Layer 3 of a small transformer language model trained on English Wikipedia (11 layers, counted from 0, width 96).
Take only the direct path to the model's output, skipping the later layers: a vector added to the residual stream pushes a token's score in proportion to its dot product with that token's output vector.

Output vectors of the tokens that the questions are about. A number n stands for n times 0.0044.
"’": -103 132 -23 -96 111 -80 -1 194 -34 33 -131 46 -75 104 -81 145 -71 -65 47 -198 39 20 122 12 -152 -91 279 21 3 -76 -42 36 101 42 188 -73 -93 -200 -263 94 -146 145 -33 94 4 63 307 -46 133 -35 98 -62 4 38 174 65 -77 42 99 -138 -118 -145 149 75 -90 142 127 277 -34 57 114 31 51 -38 -6 52 96 -169 -211 -24 -44 -91 23 46 -59 -62 121 -90 -112 -59 64 82 -109 59 -183 -66
" of which": 9 106 -194 0 -86 78 47 -28 114 -152 -214 -46 -157 -73 -162 -143 5 155 -96 -96 8 22 -175 -197 -205 -20 123 77 53 -31 -37 91 90 117 141 114 50 178 -67 12 52 -238 116 49 69 -54 85 -169 170 -59 53 -161 85 123 -11 60 -80 170 48 -44 100 -240 -179 157 -211 -57 -48 70 -104 -181 88 62 91 -120 -273 200 220 26 -162 -221 -136 13 86 -284 -188 -83 8 -79 -15 -323 -191 -41 26 115 -48 217
"ouse": 123 -134 -98 59 114 -188 -30 68 87 93 80 123 -63 122 -184 36 -78 34 -131 -396 70 66 -305 -225 -130 -72 60 -189 -159 -47 -142 -284 -207 102 63 31 63 164 10 -212 -83 -216 -178 -45 40 -215 12 -10 -196 63 -98 -13 46 118 -13 186 -132 211 -83 86 103 -44 -94 78 -115 -134 -107 106 -121 -3 -80 32 -39 91 -86 36 11 -29 -295 -112 -48 -94 35 45 122 -27 -18 180 131 -135 103 -162 -20 192 -97 376
"\"": -136 -28 83 1 -52 -170 182 58 -97 32 -183 -166 -254 183 -3 -55 108 -132 -45 -139 120 142 -36 -170 -47 -47 19 12 -177 14 -94 -33 -30 8 142 69 174 57 56 -64 -123 -56 -158 -122 -48 245 144 -4 -20 71 -202 -16 238 -4 186 31 -181 -81 112 -154 -79 37 47 -45 -80 78 82 219 35 -145 65 31 -91 56 -117 40 -8 20 -75 -122 -64 29 34 -154 104 102 -61 355 -124 -70 105 30 -153 -15 4 71
"ude": 182 14 -31 -99 -243 -16 20 59 -40 -167 150 105 -112 -30 24 67 -13 63 166 -36 67 173 4 -196 128 -40 118 -1 -196 -236 -106 3 25 167 178 20 -190 -61 6 18 -131 -10 -185 -7 127 75 300 -121 -10 -128 196 -241 33 131 120 210 -48 86 -272 157 -117 -181 67 -24 -87 -46 93 -94 -87 -25 72 46 -31 175 -156 29 63 -7 106 -216 -34 -33 9 -61 111 87 298 64 -78 -67 142 -77 -125 344 -39 82
"ken": -18 -11 109 -33 40 -138 16 247 61 56 143 -86 -126 207 -3 -62 -241 147 45 -77 219 233 -47 -127 -125 -118 163 18 -27 -14 -101 -112 156 63 152 -91 -126 -33 -288 -60 -126 -3 59 -38 -64 -131 192 -197 171 89 -17 73 27 -77 -111 140 -164 126 -152 160 55 3 27 70 -11 123 91 50 -49 -76 -34 68 122 -19 5 47 36 -21 -193 26 116 -43 -13 -102 -150 30 -115 28 159 34 -25 81 -80 119 -38 145
"stit": -162 -89 50 -167 192 -99 85 129 -104 -39 -64 -101 -227 -44 -220 99 -126 113 13 -84 -111 32 -60 -199 -119 -36 -53 -35 117 -1 -74 72 39 75 -35 27 -64 -21 -132 -143 15 -62 212 -215 -72 -59 123 -92 -19 194 21 -69 6 -95 75 146 -51 83 -189 -87 208 -4 7 -11 -107 140 91 121 22 -107 -201 -16 -197 135 66 118 -83 116 -14 -86 -70 -71 160 78 13 -30 238 67 -68 -163 -30 110 -56 26 -12 -62
"arried": 124 -28 -266 -70 36 -129 -33 128 147 -92 144 85 -63 107 -59 194 -157 -63 -32 -63 -167 270 -72 -155 -106 -247 -1 -192 -14 -257 28 32 167 -5 -26 6 -45 125 -55 284 -330 10 -118 -19 -11 -202 -22 -135 -138 -94 23 121 100 -47 51 309 -79 -16 -141 -9 75 -26 154 176 -364 150 -8 96 -119 -124 113 133 -23 17 -71 82 116 0 -204 -110 -27 -168 -18 -38 -199 196 -103 194 -131 -7 164 -37 -134 143 -106 -133
"ce": 149 -107 43 -128 178 -56 -18 -43 10 -130 0 0 8 240 -70 112 -178 115 54 -58 -67 162 67 -107 -14 -194 178 -12 177 47 135 30 100 -156 225 -14 -40 -41 -75 107 -122 -38 179 -252 -59 -6 332 -47 -65 18 34 -30 5 37 194 67 -93 -113 -99 16 79 -115 131 -157 30 126 198 -23 -35 41 60 0 -15 194 -206 33 136 250 170 13 57 -110 21 46 -138 -149 97 53 -29 119 96 91 13 -73 -186 -72
"inning": 387 51 -71 188 -65 -55 -72 98 131 -109 -60 45 -154 275 99 170 -103 -91 78 -28 -59 44 -75 -83 -25 -137 75 104 69 -99 -18 -52 -67 87 0 -13 129 -58 9 149 -80 391 11 -60 -90 -1 286 -122 198 266 33 -105 -121 277 172 282 -147 94 -93 -26 45 10 130 57 -190 44 5 202 -62 -125 -256 114 108 13 51 41 -27 115 -192 186 -41 -31 -85 -29 -97 -59 -71 -22 13 -312 -212 -31 53 82 -277 375
"ately": 134 -86 -87 -93 145 -261 -2 38 0 -112 34 190 -156 207 -131 8 -15 -190 22 -293 -133 191 -7 -60 108 -32 1 -7 218 -171 226 49 -33 -64 -224 195 -173 -48 -89 157 25 218 -42 -9 -200 155 191 -34 25 10 151 75 -138 -63 -18 187 -229 -89 -44 -63 -13 -215 -68 -90 -202 28 10 273 -220 -50 -3 -17 -10 238 97 84 194 128 -99 -202 -69 -20 -218 -10 -179 0 223 154 -39 -135 94 122 -74 -12 -53 152
"shire": 236 -123 29 176 156 -65 87 98 344 16 -76 36 -435 284 120 61 -55 -53 120 -295 -1 150 -138 -218 114 -196 67 -417 192 -159 -103 51 29 38 -131 8 35 52 -362 -106 -71 -146 60 125 -20 -293 57 86 69 115 -343 226 -197 -54 -120 145 -93 -127 -49 -154 131 -177 -115 -51 -14 -18 323 148 -128 225 -81 -63 -12 30 73 115 23 112 -214 -178 111 -357 134 -97 35 -7 -16 -50 84 -261 227 45 -59 -53 -32 37
"ub": -53 -36 -96 114 133 -201 -97 -33 -26 -29 162 20 -23 -26 -51 76 -204 -112 -103 -10 138 -10 14 -45 79 -241 -67 28 -11 26 -161 74 -68 161 127 53 -95 -47 -67 0 -74 -106 168 79 3 -63 30 90 42 13 -40 73 38 24 86 115 -90 153 -241 32 -50 -2 88 -112 -127 -10 19 67 44 -1 59 83 195 65 -82 -47 81 78 37 -58 -10 -38 157 -23 40 76 171 64 44 -43 -12 -32 -71 136 -54 -60
"eneral": 245 266 28 -59 88 -41 -24 281 144 -212 128 4 -54 304 -199 42 85 -97 163 -79 130 -106 -23 -348 -156 -180 81 -83 -162 -220 71 -224 131 -2 92 26 -304 247 -187 -10 -185 -67 54 125 61 -93 328 -355 20 120 -225 74 -148 341 103 398 131 219 -97 10 81 169 -158 171 -209 108 -24 26 -135 -88 11 -143 61 -34 -178 96 229 79 -12 -10 -140 281 -210 134 138 -134 -112 176 -252 -318 -113 90 -175 163 -149 392
"over": 11 -92 -210 166 164 75 195 70 94 -28 -148 -62 -36 13 42 20 -284 -174 44 -90 -13 245 -209 -183 4 38 93 -172 99 126 2 165 -122 54 233 160 -24 52 -48 -203 -24 -30 -107 170 8 35 -52 -2 85 38 104 139 -83 -89 180 114 -80 -9 -22 -63 -13 26 194 -66 -118 123 -87 123 -106 -76 102 234 -9 90 136 7 62 47 -21 -102 -123 76 36 -112 -154 -2 -82 -93 15 32 -45 39 -41 309 -164 175
"sh": -99 -6 -56 -51 279 118 -170 62 144 -185 152 -72 -159 92 26 44 -23 6 -169 -124 79 160 97 -47 -150 -70 -36 -263 89 -36 -93 -7 -20 -141 28 -147 -41 133 39 30 -15 64 -67 -3 -131 -99 69 -185 47 52 -165 -32 101 38 100 78 -151 1 -43 -163 108 -33 98 15 31 194 84 124 -13 -53 90 -21 -35 194 -48 -3 200 156 -162 -13 -34 35 82 -18 17 -15 -191 19 113 50 -149 -96 -11 -44 41 -156
"et.": 121 -38 -116 8 -104 99 -51 4 132 -111 105 219 23 81 -68 189 -30 -88 173 -118 57 15 42 -88 81 -48 238 16 35 -74 -43 -79 25 -18 226 -68 26 -10 -59 -68 -178 144 -97 -54 -188 10 415 170 -75 302 133 21 -32 72 87 152 -66 51 -137 44 19 -170 -33 -79 -42 40 243 95 -300 11 49 89 19 -176 -71 59 162 91 -187 -111 -178 -154 102 -79 -197 -91 -58 95 20 -307 -33 10 3 1 -125 -118
"==Career==": -90 -42 -4 54 3 -62 58 209 163 -202 21 -158 -154 -88 12 130 -158 -66 24 -150 20 28 25 -210 17 4 -120 -5 -2 -247 -169 -18 176 -34 170 78 -200 -54 -13 -75 -210 307 60 30 105 9 141 -155 105 -48 -69 -62 115 132 60 369 -328 162 -318 -184 -119 29 -173 32 -14 -42 -61 45 68 -10 -261 -66 -155 11 -154 193 -20 52 -78 -213 -67 -240 224 12 -28 47 135 201 -187 -17 141 -19 91 89 -30 95
"ain": 35 -36 -156 -177 -25 145 91 94 106 50 4 -2 -36 -123 22 113 67 -124 72 79 227 113 -266 -82 115 -154 -32 -59 -12 76 4 -60 -128 -26 113 -81 -67 124 104 -50 -49 -28 -40 -89 154 -34 7 -54 -67 -59 -33 -9 162 88 42 106 -132 40 -98 53 -72 -52 84 22 -112 -50 7 8 -165 -107 28 183 -30 -5 -1 -35 -99 -115 15 49 -32 -18 -56 -249 72 18 -94 36 92 -163 53 75 -182 90 -282 154
"ired": 47 -38 -39 3 88 11 142 222 2 115 154 170 -75 187 236 122 -69 -15 152 -64 -70 69 30 -111 218 -86 -117 156 51 -103 -229 160 142 -51 5 54 77 243 48 172 -241 229 39 -80 56 -78 78 22 124 109 -121 -134 -318 -70 53 163 -181 59 -131 115 378 51 62 140 -202 -91 -72 59 30 33 14 179 30 60 -250 71 12 68 76 -240 -170 -72 54 -42 163 -58 39 -40 -227 90 -118 -27 -311 30 -68 32
"- Country:": 131 -16 33 70 91 -162 -13 -156 45 12 39 98 24 184 -17 77 104 71 75 58 -58 56 -250 -111 12 -16 284 -115 107 25 -125 -109 88 -207 124 111 -5 62 -249 55 -101 103 162 -29 -79 73 332 139 56 218 -181 196 -95 147 9 231 -357 295 -26 39 -141 29 45 51 -46 86 -46 -159 115 -184 117 -81 -102 21 -78 182 198 60 41 80 -224 83 -94 -105 -82 -126 -147 66 62 -112 -4 0 -320 128 -24 284
"acity": -51 -170 -13 -191 236 -15 129 -99 -128 -113 34 -30 -174 119 34 190 75 18 118 -67 34 154 -77 131 -31 -89 -60 -117 61 -124 -318 197 -138 -34 150 -62 -83 143 -32 22 109 23 119 80 32 -109 180 13 -103 11 -214 -28 -29 118 -75 172 -178 110 -130 19 -166 58 100 135 -151 70 -21 -146 -225 16 -63 108 -129 120 131 112 111 231 -284 116 -240 -53 -82 -37 -64 157 208 320 -63 -40 129 -20 -110 68 0 171
" UTC": 184 -39 -266 -220 88 -236 -104 -125 71 -212 40 -122 0 337 -34 202 -69 77 -19 -94 297 63 -193 23 -11 14 162 110 -59 -146 7 26 229 4 -8 -190 31 138 12 59 -40 53 282 107 -121 -131 11 -90 -92 -67 -6 144 35 22 -109 133 40 -70 85 -53 89 -52 343 102 -218 107 80 24 66 -136 66 110 -43 32 -142 234 126 19 -233 -17 -1 233 -62 -19 82 101 337 189 -12 -305 -20 -74 -51 -7 -115 4
"|---|---|---|---": -105 -243 31 -257 62 126 113 -180 186 -70 -41 185 -34 458 83 219 -360 61 -111 -130 113 141 -169 76 112 72 13 -167 22 -257 -231 147 227 186 241 -138 -127 -247 5 -87 -75 35 125 37 121 80 132 147 24 153 -392 -314 4 187 44 265 -156 59 21 -138 312 -297 6 227 -224 134 -76 295 -26 -387 -110 205 158 -91 68 225 266 201 100 -343 99 -133 99 -20 -22 -106 85 214 -101 -71 43 143 -168 122 -350 25
"pr": 137 109 7 -41 71 40 -170 138 -33 -146 32 -93 -203 -73 122 236 -127 146 82 -13 110 286 -159 -82 -19 -38 -94 -38 -32 -38 -162 289 222 -65 174 -178 -72 142 85 75 27 -61 -9 -108 77 1 250 -18 -69 186 16 -93 -23 133 252 111 -75 155 -103 55 -118 81 -64 -47 -215 50 69 98 -162 -25 117 -47 -138 135 -112 31 215 142 -220 -99 -31 162 -43 217 -10 65 47 216 22 -82 -225 -168 -11 -94 31 -6
"istic": 162 18 -44 13 41 -92 121 -154 170 -124 212 9 159 28 -247 -70 -142 73 -105 -261 16 -59 -122 -26 75 -68 21 -150 -30 -191 -164 -73 -20 -66 41 68 63 107 -155 88 25 142 -140 42 -144 -131 106 36 148 6 -80 -121 -155 194 -51 118 -183 74 -36 -88 -80 -249 71 103 -46 222 164 241 -42 -208 -19 72 -41 87 -72 116 99 90 56 -73 -178 -49 -6 -99 -111 57 124 111 51 -96 240 203 -257 188 211 70
"th century": -100 -164 -236 -203 152 -181 -149 100 249 -114 -200 -187 -178 401 0 -65 -66 270 142 -33 -131 178 -330 -233 40 -6 -101 55 -11 -8 -380 -161 -250 7 160 279 -38 96 -359 99 -16 -105 116 83 54 35 -33 -11 247 -85 -43 -87 229 60 -75 164 17 162 -32 -8 71 -256 149 -21 -37 26 375 103 -225 -179 -107 64 -216 243 -257 189 221 4 -293 -153 -265 -54 152 -67 117 9 165 6 65 -163 96 -16 -108 -112 -100 160
"imate": -106 -102 132 76 46 123 187 -93 112 -270 -91 164 -184 241 -132 -147 -40 -105 7 23 -88 153 -117 141 79 -57 240 83 -55 56 -138 40 49 107 -26 -46 -279 -45 -270 44 -128 -71 0 9 229 -110 47 -91 -100 -73 -316 -188 -110 37 164 167 -394 33 -184 -118 -58 -99 194 -49 -108 -132 348 84 -5 -118 -37 62 0 62 -117 99 -45 111 69 74 -154 -113 24 6 -199 256 266 115 -110 -110 101 29 -180 81 -207 69
"ober": -15 -90 -67 -110 106 -28 76 222 39 1 -99 16 83 -5 -178 14 -156 98 476 -178 -9 88 -175 3 -33 -90 170 -115 -47 -144 67 120 -138 86 -29 142 -160 189 -10 -63 -100 -86 -71 55 -158 -162 222 -34 67 16 -54 -142 -99 10 225 229 75 115 -24 166 68 -229 257 7 -75 154 59 -127 -47 78 -71 153 -27 18 -194 37 -58 38 -238 -68 186 104 87 -13 70 169 233 57 -97 -407 90 -42 -49 15 -53 190
"ings": -199 -121 -202 241 -163 -170 -136 94 -81 90 12 71 -130 -63 -79 222 -39 26 2 -10 61 30 -138 57 73 -100 11 -201 -22 52 -103 -58 -213 -53 126 45 -247 -7 136 49 82 -130 -45 197 1 -7 243 -27 0 180 -91 -23 162 191 16 103 -86 -50 39 0 20 -47 231 87 -42 252 -118 162 58 -179 -24 104 -140 54 -63 14 15 265 115 34 -120 -85 -49 -199 -147 -131 -7 99 288 -204 -183 -113 8 138 22 268

Each question shows what one neuron of this layer's MLP adds at an activation of 1. A number n stands for n times 0.0025.

n30: -35 31 -19 45 -6 20 -41 -15 61 71 22 20 69 -25 50 -20 -19 -34 -31 45 58 7 -15 8 25 36 -25 -18 5 17 -34 5 35 24 -41 24 -33 42 57 2 -18 -27 -19 15 -41 46 16 15 -23 -72 18 -44 -31 -54 -13 5 6 -13 -25 56 -5 11 -37 -18 -11 -15 28 19 -6 -40 51 15 7 2 -30 -85 -50 19 27 19 -33 8 4 5 -7 -64 -5 -75 -91 -42 29 18 63 47 -14 21
Pushed down most: "acity"

n119: -20 -165 -106 1 -59 -116 32 25 -70 114 -123 -179 105 -19 -103 80 -22 -126 -4 -86 18 57 37 -82 -4 -120 -4 -96 59 -49 -56 21 108 -48 -152 157 -141 22 100 6 -51 9 26 21 -84 -37 51 -12 60 53 -6 -146 52 -52 85 95 150 56 176 35 161 -194 -3 -31 92 -23 91 27 72 38 -132 131 -45 -54 -63 -88 19 -65 164 39 48 41 -105 63 75 123 -25 14 139 -144 1 5 78 51 -153 140
Which of these tokens does it push up most? "ober"

n125: 32 42 86 -25 -45 127 -5 -37 -3 -13 40 159 123 -68 139 47 -122 -20 172 5 55 130 91 -36 84 42 -95 101 41 -92 -4 -38 -46 52 67 88 65 -1 -45 157 -71 -48 -11 -143 -55 -55 83 -103 -23 -44 120 52 74 -11 56 60 -6 -19 -74 168 -61 -32 90 0 33 31 -24 -95 55 70 85 -120 -27 -77 -90 -56 -109 31 202 -42 -78 -135 -36 44 108 -169 91 -48 67 -43 0 -169 -181 90 -44 -212
Which two tokens does it push up most, strongest first? "ude", "ired"

n134: 130 -42 87 222 -15 -37 -82 -47 -26 69 45 -101 116 51 -161 -74 -28 -63 11 -81 79 54 -33 143 32 33 107 93 42 -113 37 -23 -10 160 30 31 41 -16 -19 -147 84 48 93 1 7 -96 17 -30 70 -37 -101 3 54 -20 -53 -91 170 -36 32 -119 65 86 10 76 12 -162 -34 -74 -23 108 193 92 19 146 -135 -43 76 -22 159 73 -48 237 61 7 19 29 -163 11 -35 91 -54 -11 -101 -176 -13 27
Pushed down most: "==Career=="

n96: -13 -33 -25 -13 -115 -161 67 -72 -81 37 -15 147 35 -132 -37 -13 41 -218 -31 -39 136 17 182 -29 120 80 78 118 -58 -53 -3 -70 79 -54 79 92 70 7 73 -97 -81 198 -185 -14 66 215 -74 35 52 -26 107 -88 -42 116 8 33 -81 70 95 153 -154 8 -38 26 -56 97 -159 15 -2 159 53 -78 -3 -8 147 -70 -6 36 95 138 -186 31 19 99 43 236 -58 -95 76 144 -99 -4 104 -104 71 -15
Pushed down most: "shire"

n135: -153 -5 112 105 78 76 -33 -127 15 69 38 20 -155 -298 16 -92 -14 -97 -9 -111 -11 -32 -18 -44 -35 137 -57 27 103 179 -10 -54 -33 -59 54 -3 73 134 54 1 12 -166 85 -120 -20 1 41 -194 -43 10 -2 125 17 -17 93 -67 78 3 20 108 60 -53 -64 15 173 7 -56 -132 138 -27 23 -21 4 -3 156 -154 -68 94 50 24 15 -71 55 138 -14 -100 -119 -1 -67 67 117 57 41 22 -47 4
Which of these tokens does it push up most? "stit"

n68: -42 46 78 37 -174 -114 52 125 13 39 31 -40 -57 114 -19 -108 -96 4 220 110 7 3 -195 133 167 -100 -41 -85 35 115 23 -129 104 35 -194 -59 -32 6 91 -72 -43 4 106 66 -24 160 35 -110 27 129 25 1 26 -81 -55 22 20 9 64 81 17 -5 31 44 -22 17 117 -309 3 -179 59 28 -24 44 120 1 -21 -34 -49 6 194 19 -103 45 21 -94 -40 -115 83 -5 44 -73 53 -20 132 -102
Which of these tokens does it push up most? "ken"

n11: 36 -111 -6 35 -148 108 83 -30 4 -16 43 -128 44 -152 32 -35 -182 -152 82 33 -118 180 67 -89 -75 -33 66 56 -3 11 -26 53 28 -125 0 115 26 -32 -80 -215 37 16 -90 97 69 -114 -113 41 63 13 30 -73 6 -72 219 176 -125 74 -27 -123 44 -297 145 71 -91 3 14 -118 -118 -23 -33 16 -13 21 -115 59 -103 8 -12 96 10 59 44 135 -76 125 49 131 130 -23 -114 138 -58 -88 -16 85
Pushed down most: "eneral"

n142: 46 -80 57 10 49 -148 -39 -35 -17 -18 -46 43 43 -122 82 7 -74 26 26 -62 22 21 -16 -38 -28 122 38 79 7 30 142 73 16 -46 -65 -145 246 -96 31 -188 -80 -124 -122 -65 -185 163 41 58 -132 -33 58 53 121 74 97 6 62 9 22 -33 3 76 -63 -23 147 16 -23 -37 76 -70 -111 106 177 -71 -76 184 -79 -4 -4 110 -122 23 1 131 -61 49 25 -101 41 124 93 6 37 60 -44 -86
Pushed down most: "eneral"

n177: -14 -13 -171 25 -50 18 -58 -29 -32 -184 -137 106 26 16 21 -12 113 -152 -80 103 29 5 -25 -101 41 -34 106 -125 42 -239 -29 38 -144 92 -16 -76 -232 29 -96 -88 -188 -72 64 -34 -56 118 -74 79 -9 -209 59 -15 -64 19 -50 -35 -86 -42 204 -111 11 106 -218 -85 31 4 -97 -75 -151 23 -19 -30 -131 15 -45 -69 53 71 104 -145 -45 -13 -73 -5 4 -130 123 -99 -87 80 33 -26 31 -50 181 -172
Which of these tokens does it push up most? "ately"

n171: -30 55 46 144 -7 9 -6 -43 8 4 -19 -123 111 -6 51 -182 -121 92 22 -55 -6 110 -88 23 -63 73 74 -73 -20 178 -169 173 -165 126 -75 -78 97 -65 -48 62 -157 -150 -88 85 31 -24 -77 -29 -20 -78 -33 187 -64 -41 -50 152 70 -41 89 -27 42 75 29 -6 61 -108 -115 -62 85 -174 21 -51 -89 -22 196 -232 -48 213 30 -60 1 86 -104 185 -9 86 2 -138 -133 112 -108 79 -10 34 -133 64
Which of these tokens does it push up most? "over"

n62: 113 -127 -67 -44 -31 -32 57 28 151 141 18 -1 12 -114 99 105 -57 -3 -129 -181 -126 94 -140 21 101 -35 170 251 80 -61 -15 -6 77 -141 3 -16 190 -48 -11 -54 -53 -63 -36 -76 0 -143 -20 74 75 57 27 60 -117 46 -6 5 117 15 -63 -50 -56 -16 78 -13 -43 -49 98 124 253 152 104 87 36 26 150 -19 -41 -2 109 10 -105 -72 116 -306 10 125 101 -119 50 -34 -19 168 21 -1 4 -32
Which of these tokens does it push up most? "shire"

n155: -24 -80 -40 -74 -39 -66 -34 -11 -141 -13 -4 158 -132 -52 -113 137 30 -16 62 115 101 -145 45 -9 19 36 7 53 -52 2 5 -122 -117 -81 -99 69 131 -13 -3 -93 -53 25 73 -142 1 -72 -247 141 -122 -43 -170 -28 139 -99 1 -166 -54 -16 -36 -93 -4 -81 84 87 134 6 33 -72 267 84 -47 -103 -70 -37 58 99 22 -27 -5 39 -46 98 7 1 9 -64 -22 -22 -182 -5 -116 75 57 -18 65 -131
Which of these tokens does it push up most? "stit"

n163: 34 -33 -52 134 6 -383 -48 26 -34 19 4 103 203 -47 -135 13 -153 -68 41 -53 63 -147 -78 -86 -102 7 24 -13 157 98 72 117 -143 149 -114 -108 113 7 -8 -31 -13 -145 -139 -158 -113 130 -100 160 -67 110 -8 49 173 105 -104 111 -139 106 -55 -17 49 -84 -253 237 -54 -132 8 -27 140 80 77 -115 20 -5 142 -61 -41 -64 -164 69 -215 133 -35 -111 25 69 -22 86 218 -42 -22 -84 30 0 -3 101
Which of these tokens does it push up most? "ouse"

n86: -28 108 6 -87 57 -84 -109 140 31 22 22 -18 17 -123 -46 -26 69 90 69 32 38 -22 47 109 57 107 74 6 90 -46 -77 38 -74 -50 15 -221 92 -80 25 -135 152 -17 -51 21 31 35 -100 -7 -7 -69 -127 -35 82 72 51 67 -17 121 106 78 -9 -39 -197 -152 213 -34 -98 157 -40 -169 200 -118 -104 -64 -26 69 34 144 -31 1 88 109 -4 180 86 68 -7 -37 36 -91 155 14 6 -105 86 -59
Which two tokens does it push up most, strongest first? "pr", "sh"

n43: -72 167 182 12 36 -5 7 27 -34 -11 -104 52 5 49 17 133 221 -40 -91 -46 -58 -158 170 22 118 -67 -69 -32 -40 25 -87 106 -34 4 -153 -4 54 1 -37 -142 78 -79 -41 -85 23 155 -109 -11 -75 223 -228 -77 -1 10 -26 28 32 146 120 0 -31 11 -37 -108 109 51 96 14 103 -36 -13 -43 7 -41 150 -35 -36 -120 150 170 73 39 100 -38 236 84 -97 -60 -28 -37 116 9 256 -107 -154 -10
Which of these tokens does it push up most? "\""

n175: 28 22 38 129 -2 -17 104 87 -86 93 -100 51 -153 -34 -60 4 33 71 -105 -14 -82 69 -51 -46 273 -122 -119 -141 142 -170 20 140 -11 -64 -157 30 -10 45 94 -133 -71 59 15 47 51 -4 95 12 -28 61 -26 -14 68 43 -47 -3 40 -57 -78 45 111 34 137 -32 -14 -18 92 137 -43 224 51 -41 42 -86 179 -96 75 24 149 70 119 -95 -40 -93 7 8 -118 -59 -111 -23 -56 104 144 -142 -155 235
Which of these tokens does it push up most? "shire"

n120: -155 -112 95 -5 -35 30 -155 237 145 -136 -112 77 36 43 -110 -154 -52 27 -25 30 -230 -124 100 -26 49 -74 -16 25 91 62 32 -52 -63 126 -179 -81 -11 44 -29 -37 39 -51 -111 -107 -51 98 -152 -7 -162 49 8 -56 -8 -125 -36 117 36 77 -38 -168 6 75 227 -121 14 -14 -87 -179 91 -36 -87 79 91 -89 58 89 -86 -28 9 70 75 -106 196 249 68 -15 -133 -44 -44 -4 97 73 73 51 37 31
Which of these tokens does it push up most? "stit"

n122: -79 210 -22 42 -104 -172 62 -76 83 79 -17 119 -32 -80 -90 69 -49 -233 63 13 -12 -40 -95 104 -85 161 8 3 138 256 68 221 -17 -155 11 -121 -138 -54 42 8 63 -75 -23 -58 122 -54 -92 -36 8 -25 82 -32 138 92 10 -173 4 -11 137 66 -145 24 71 58 12 -25 114 50 -111 45 89 -4 41 37 28 -235 44 -41 11 -3 -4 47 21 2 -109 -80 -53 76 86 -42 -159 -174 -10 -36 24 8
Which two tokens does it push up most, strongest first? "ings", "pr"

n162: -110 -7 22 -43 119 12 -5 -85 32 -53 -66 -61 -69 23 -27 -151 21 -187 99 -45 12 33 69 131 -139 -40 -76 -62 44 -140 1 -74 -64 38 -102 28 -44 -57 50 214 22 50 0 179 -87 32 7 90 17 107 -61 107 -42 -110 -107 -238 76 119 -151 16 -129 -97 15 -49 177 66 45 20 -322 -196 122 -19 110 84 114 -71 -102 49 -15 0 89 -65 1 79 -26 162 98 26 -83 9 213 -87 32 48 -42 -38
Which of these tokens does it push up most? "ately"

n103: 37 -37 73 45 -7 25 -132 -91 -107 -20 -40 61 46 -20 -48 -20 73 -3 -192 69 31 -69 47 -159 16 92 -6 162 220 -96 40 61 30 -146 159 33 113 124 -31 -84 -31 16 -103 -37 27 -89 -188 -44 -21 -81 -2 -204 -50 -38 -52 21 -79 59 102 141 65 26 100 50 -111 -55 -132 -71 21 -37 -163 -27 -106 -43 34 66 -32 -131 43 69 -108 -8 29 21 25 78 -29 20 36 -68 74 8 -200 55 -75 3
Pushed down most: "shire"

n19: -5 -62 89 70 51 -70 122 84 -58 127 -33 -44 17 21 -27 35 -46 46 122 78 17 45 85 -13 189 50 -40 100 67 105 48 -12 0 -24 47 111 162 -302 46 -22 73 -98 -29 60 89 165 -82 -4 -100 -44 55 59 65 -174 136 -8 196 -29 67 -9 -170 -31 -1 -14 29 139 14 -166 110 77 61 -115 174 -44 9 61 -132 -126 -73 91 71 -157 -12 79 -51 26 -77 -58 86 33 -52 44 -19 -29 10 39
Pushed down most: "eneral"

n114: -135 -60 107 -68 -124 4 -19 -40 23 -2 -56 -3 -20 -150 -64 73 -16 -123 -68 162 36 17 -9 30 26 26 -53 12 -15 145 -54 -46 -12 37 -23 -63 102 -195 133 -2 -65 -57 38 -95 15 -82 29 -19 -11 20 -63 -72 -94 -38 -20 -12 -103 -9 256 252 -195 -18 65 -33 78 -45 -111 91 51 85 254 -37 184 -57 -32 176 -54 -187 -56 72 6 88 168 104 -94 -67 -35 -111 -106 293 138 -11 -17 71 -95 -55
Which of these tokens does it push up most? "’"

n57: -37 77 42 -63 90 200 65 48 -56 29 -189 -108 -10 -63 221 104 134 138 -45 -117 7 -70 -31 -42 -92 -129 -15 -9 23 -204 -113 -73 -7 22 -92 13 76 -23 84 -113 -1 -72 -2 -21 -8 10 -102 -16 22 144 -206 -141 73 65 -148 -95 -49 -31 84 -52 -54 66 -23 -108 -80 19 -103 -45 50 37 163 -97 -122 -5 119 -32 100 96 -78 104 56 87 -12 -46 -62 -125 -71 -130 126 71 -121 -102 -60 -133 26 -152
Which of these tokens does it push up most? "sh"

n72: 15 70 -18 -42 66 11 -54 28 -132 -6 16 76 -114 13 -100 -50 135 163 -11 171 29 -3 92 160 187 -199 -12 -27 -8 96 98 26 -66 -45 156 -107 -78 32 89 -40 67 -24 30 47 36 55 143 139 138 -170 -37 -106 114 34 -3 156 -49 -153 -24 108 -23 58 62 -69 -85 -112 41 -29 20 130 18 30 -27 -113 72 -119 -125 55 -85 -10 -26 76 -105 -194 49 -54 87 -84 -42 -78 10 234 0 40 -127 -93
Pushed down most: "ouse"

n156: 8 -22 135 30 -33 -84 -6 12 92 27 64 -95 153 -94 -128 204 50 89 144 -24 82 8 133 -11 19 55 99 228 -59 103 -7 -69 -53 -28 7 -40 -15 62 42 42 14 2 -58 -5 86 -16 -11 262 -15 -4 -14 24 -111 103 -131 -7 40 80 23 -9 -130 -128 2 -35 22 58 213 -111 -131 28 -56 35 -79 -247 -18 53 172 20 -3 13 51 -37 -39 -139 115 -111 -243 -92 -94 -149 -49 -180 -121 18 63 -54
Which of these tokens does it push up most? "et."

n97: -143 27 186 -51 -41 197 110 181 -36 -138 -177 29 -35 -122 -15 86 -123 -138 -14 96 -10 17 80 80 89 48 -3 -4 19 -22 5 -25 -74 -29 -218 62 -78 37 91 7 -54 3 46 3 104 41 -125 77 -20 11 -22 -9 177 -22 6 18 21 18 46 -21 10 123 194 33 -9 -238 -76 -37 68 12 -16 -8 24 95 195 209 13 87 103 159 -63 248 79 9 -39 -37 -48 -52 23 -40 -34 13 -120 -167 125 -117
Pushed down most: "ouse"

n181: -40 19 30 -132 -136 -3 41 -133 166 -93 -166 91 151 -42 -82 5 -111 -129 -67 72 131 193 -88 -11 8 -132 -19 -41 -127 11 53 -63 -76 -22 -43 17 26 -11 73 -115 -52 -36 -98 6 -19 -149 -76 18 -105 26 59 -168 41 -189 91 -78 -57 109 194 62 -106 -129 -51 87 -16 94 -37 -36 -7 172 -4 -129 -99 63 -50 223 15 66 105 214 52 15 110 -37 -42 -55 20 -77 -91 133 155 -2 -114 -86 22 -6
Pushed down most: "inning"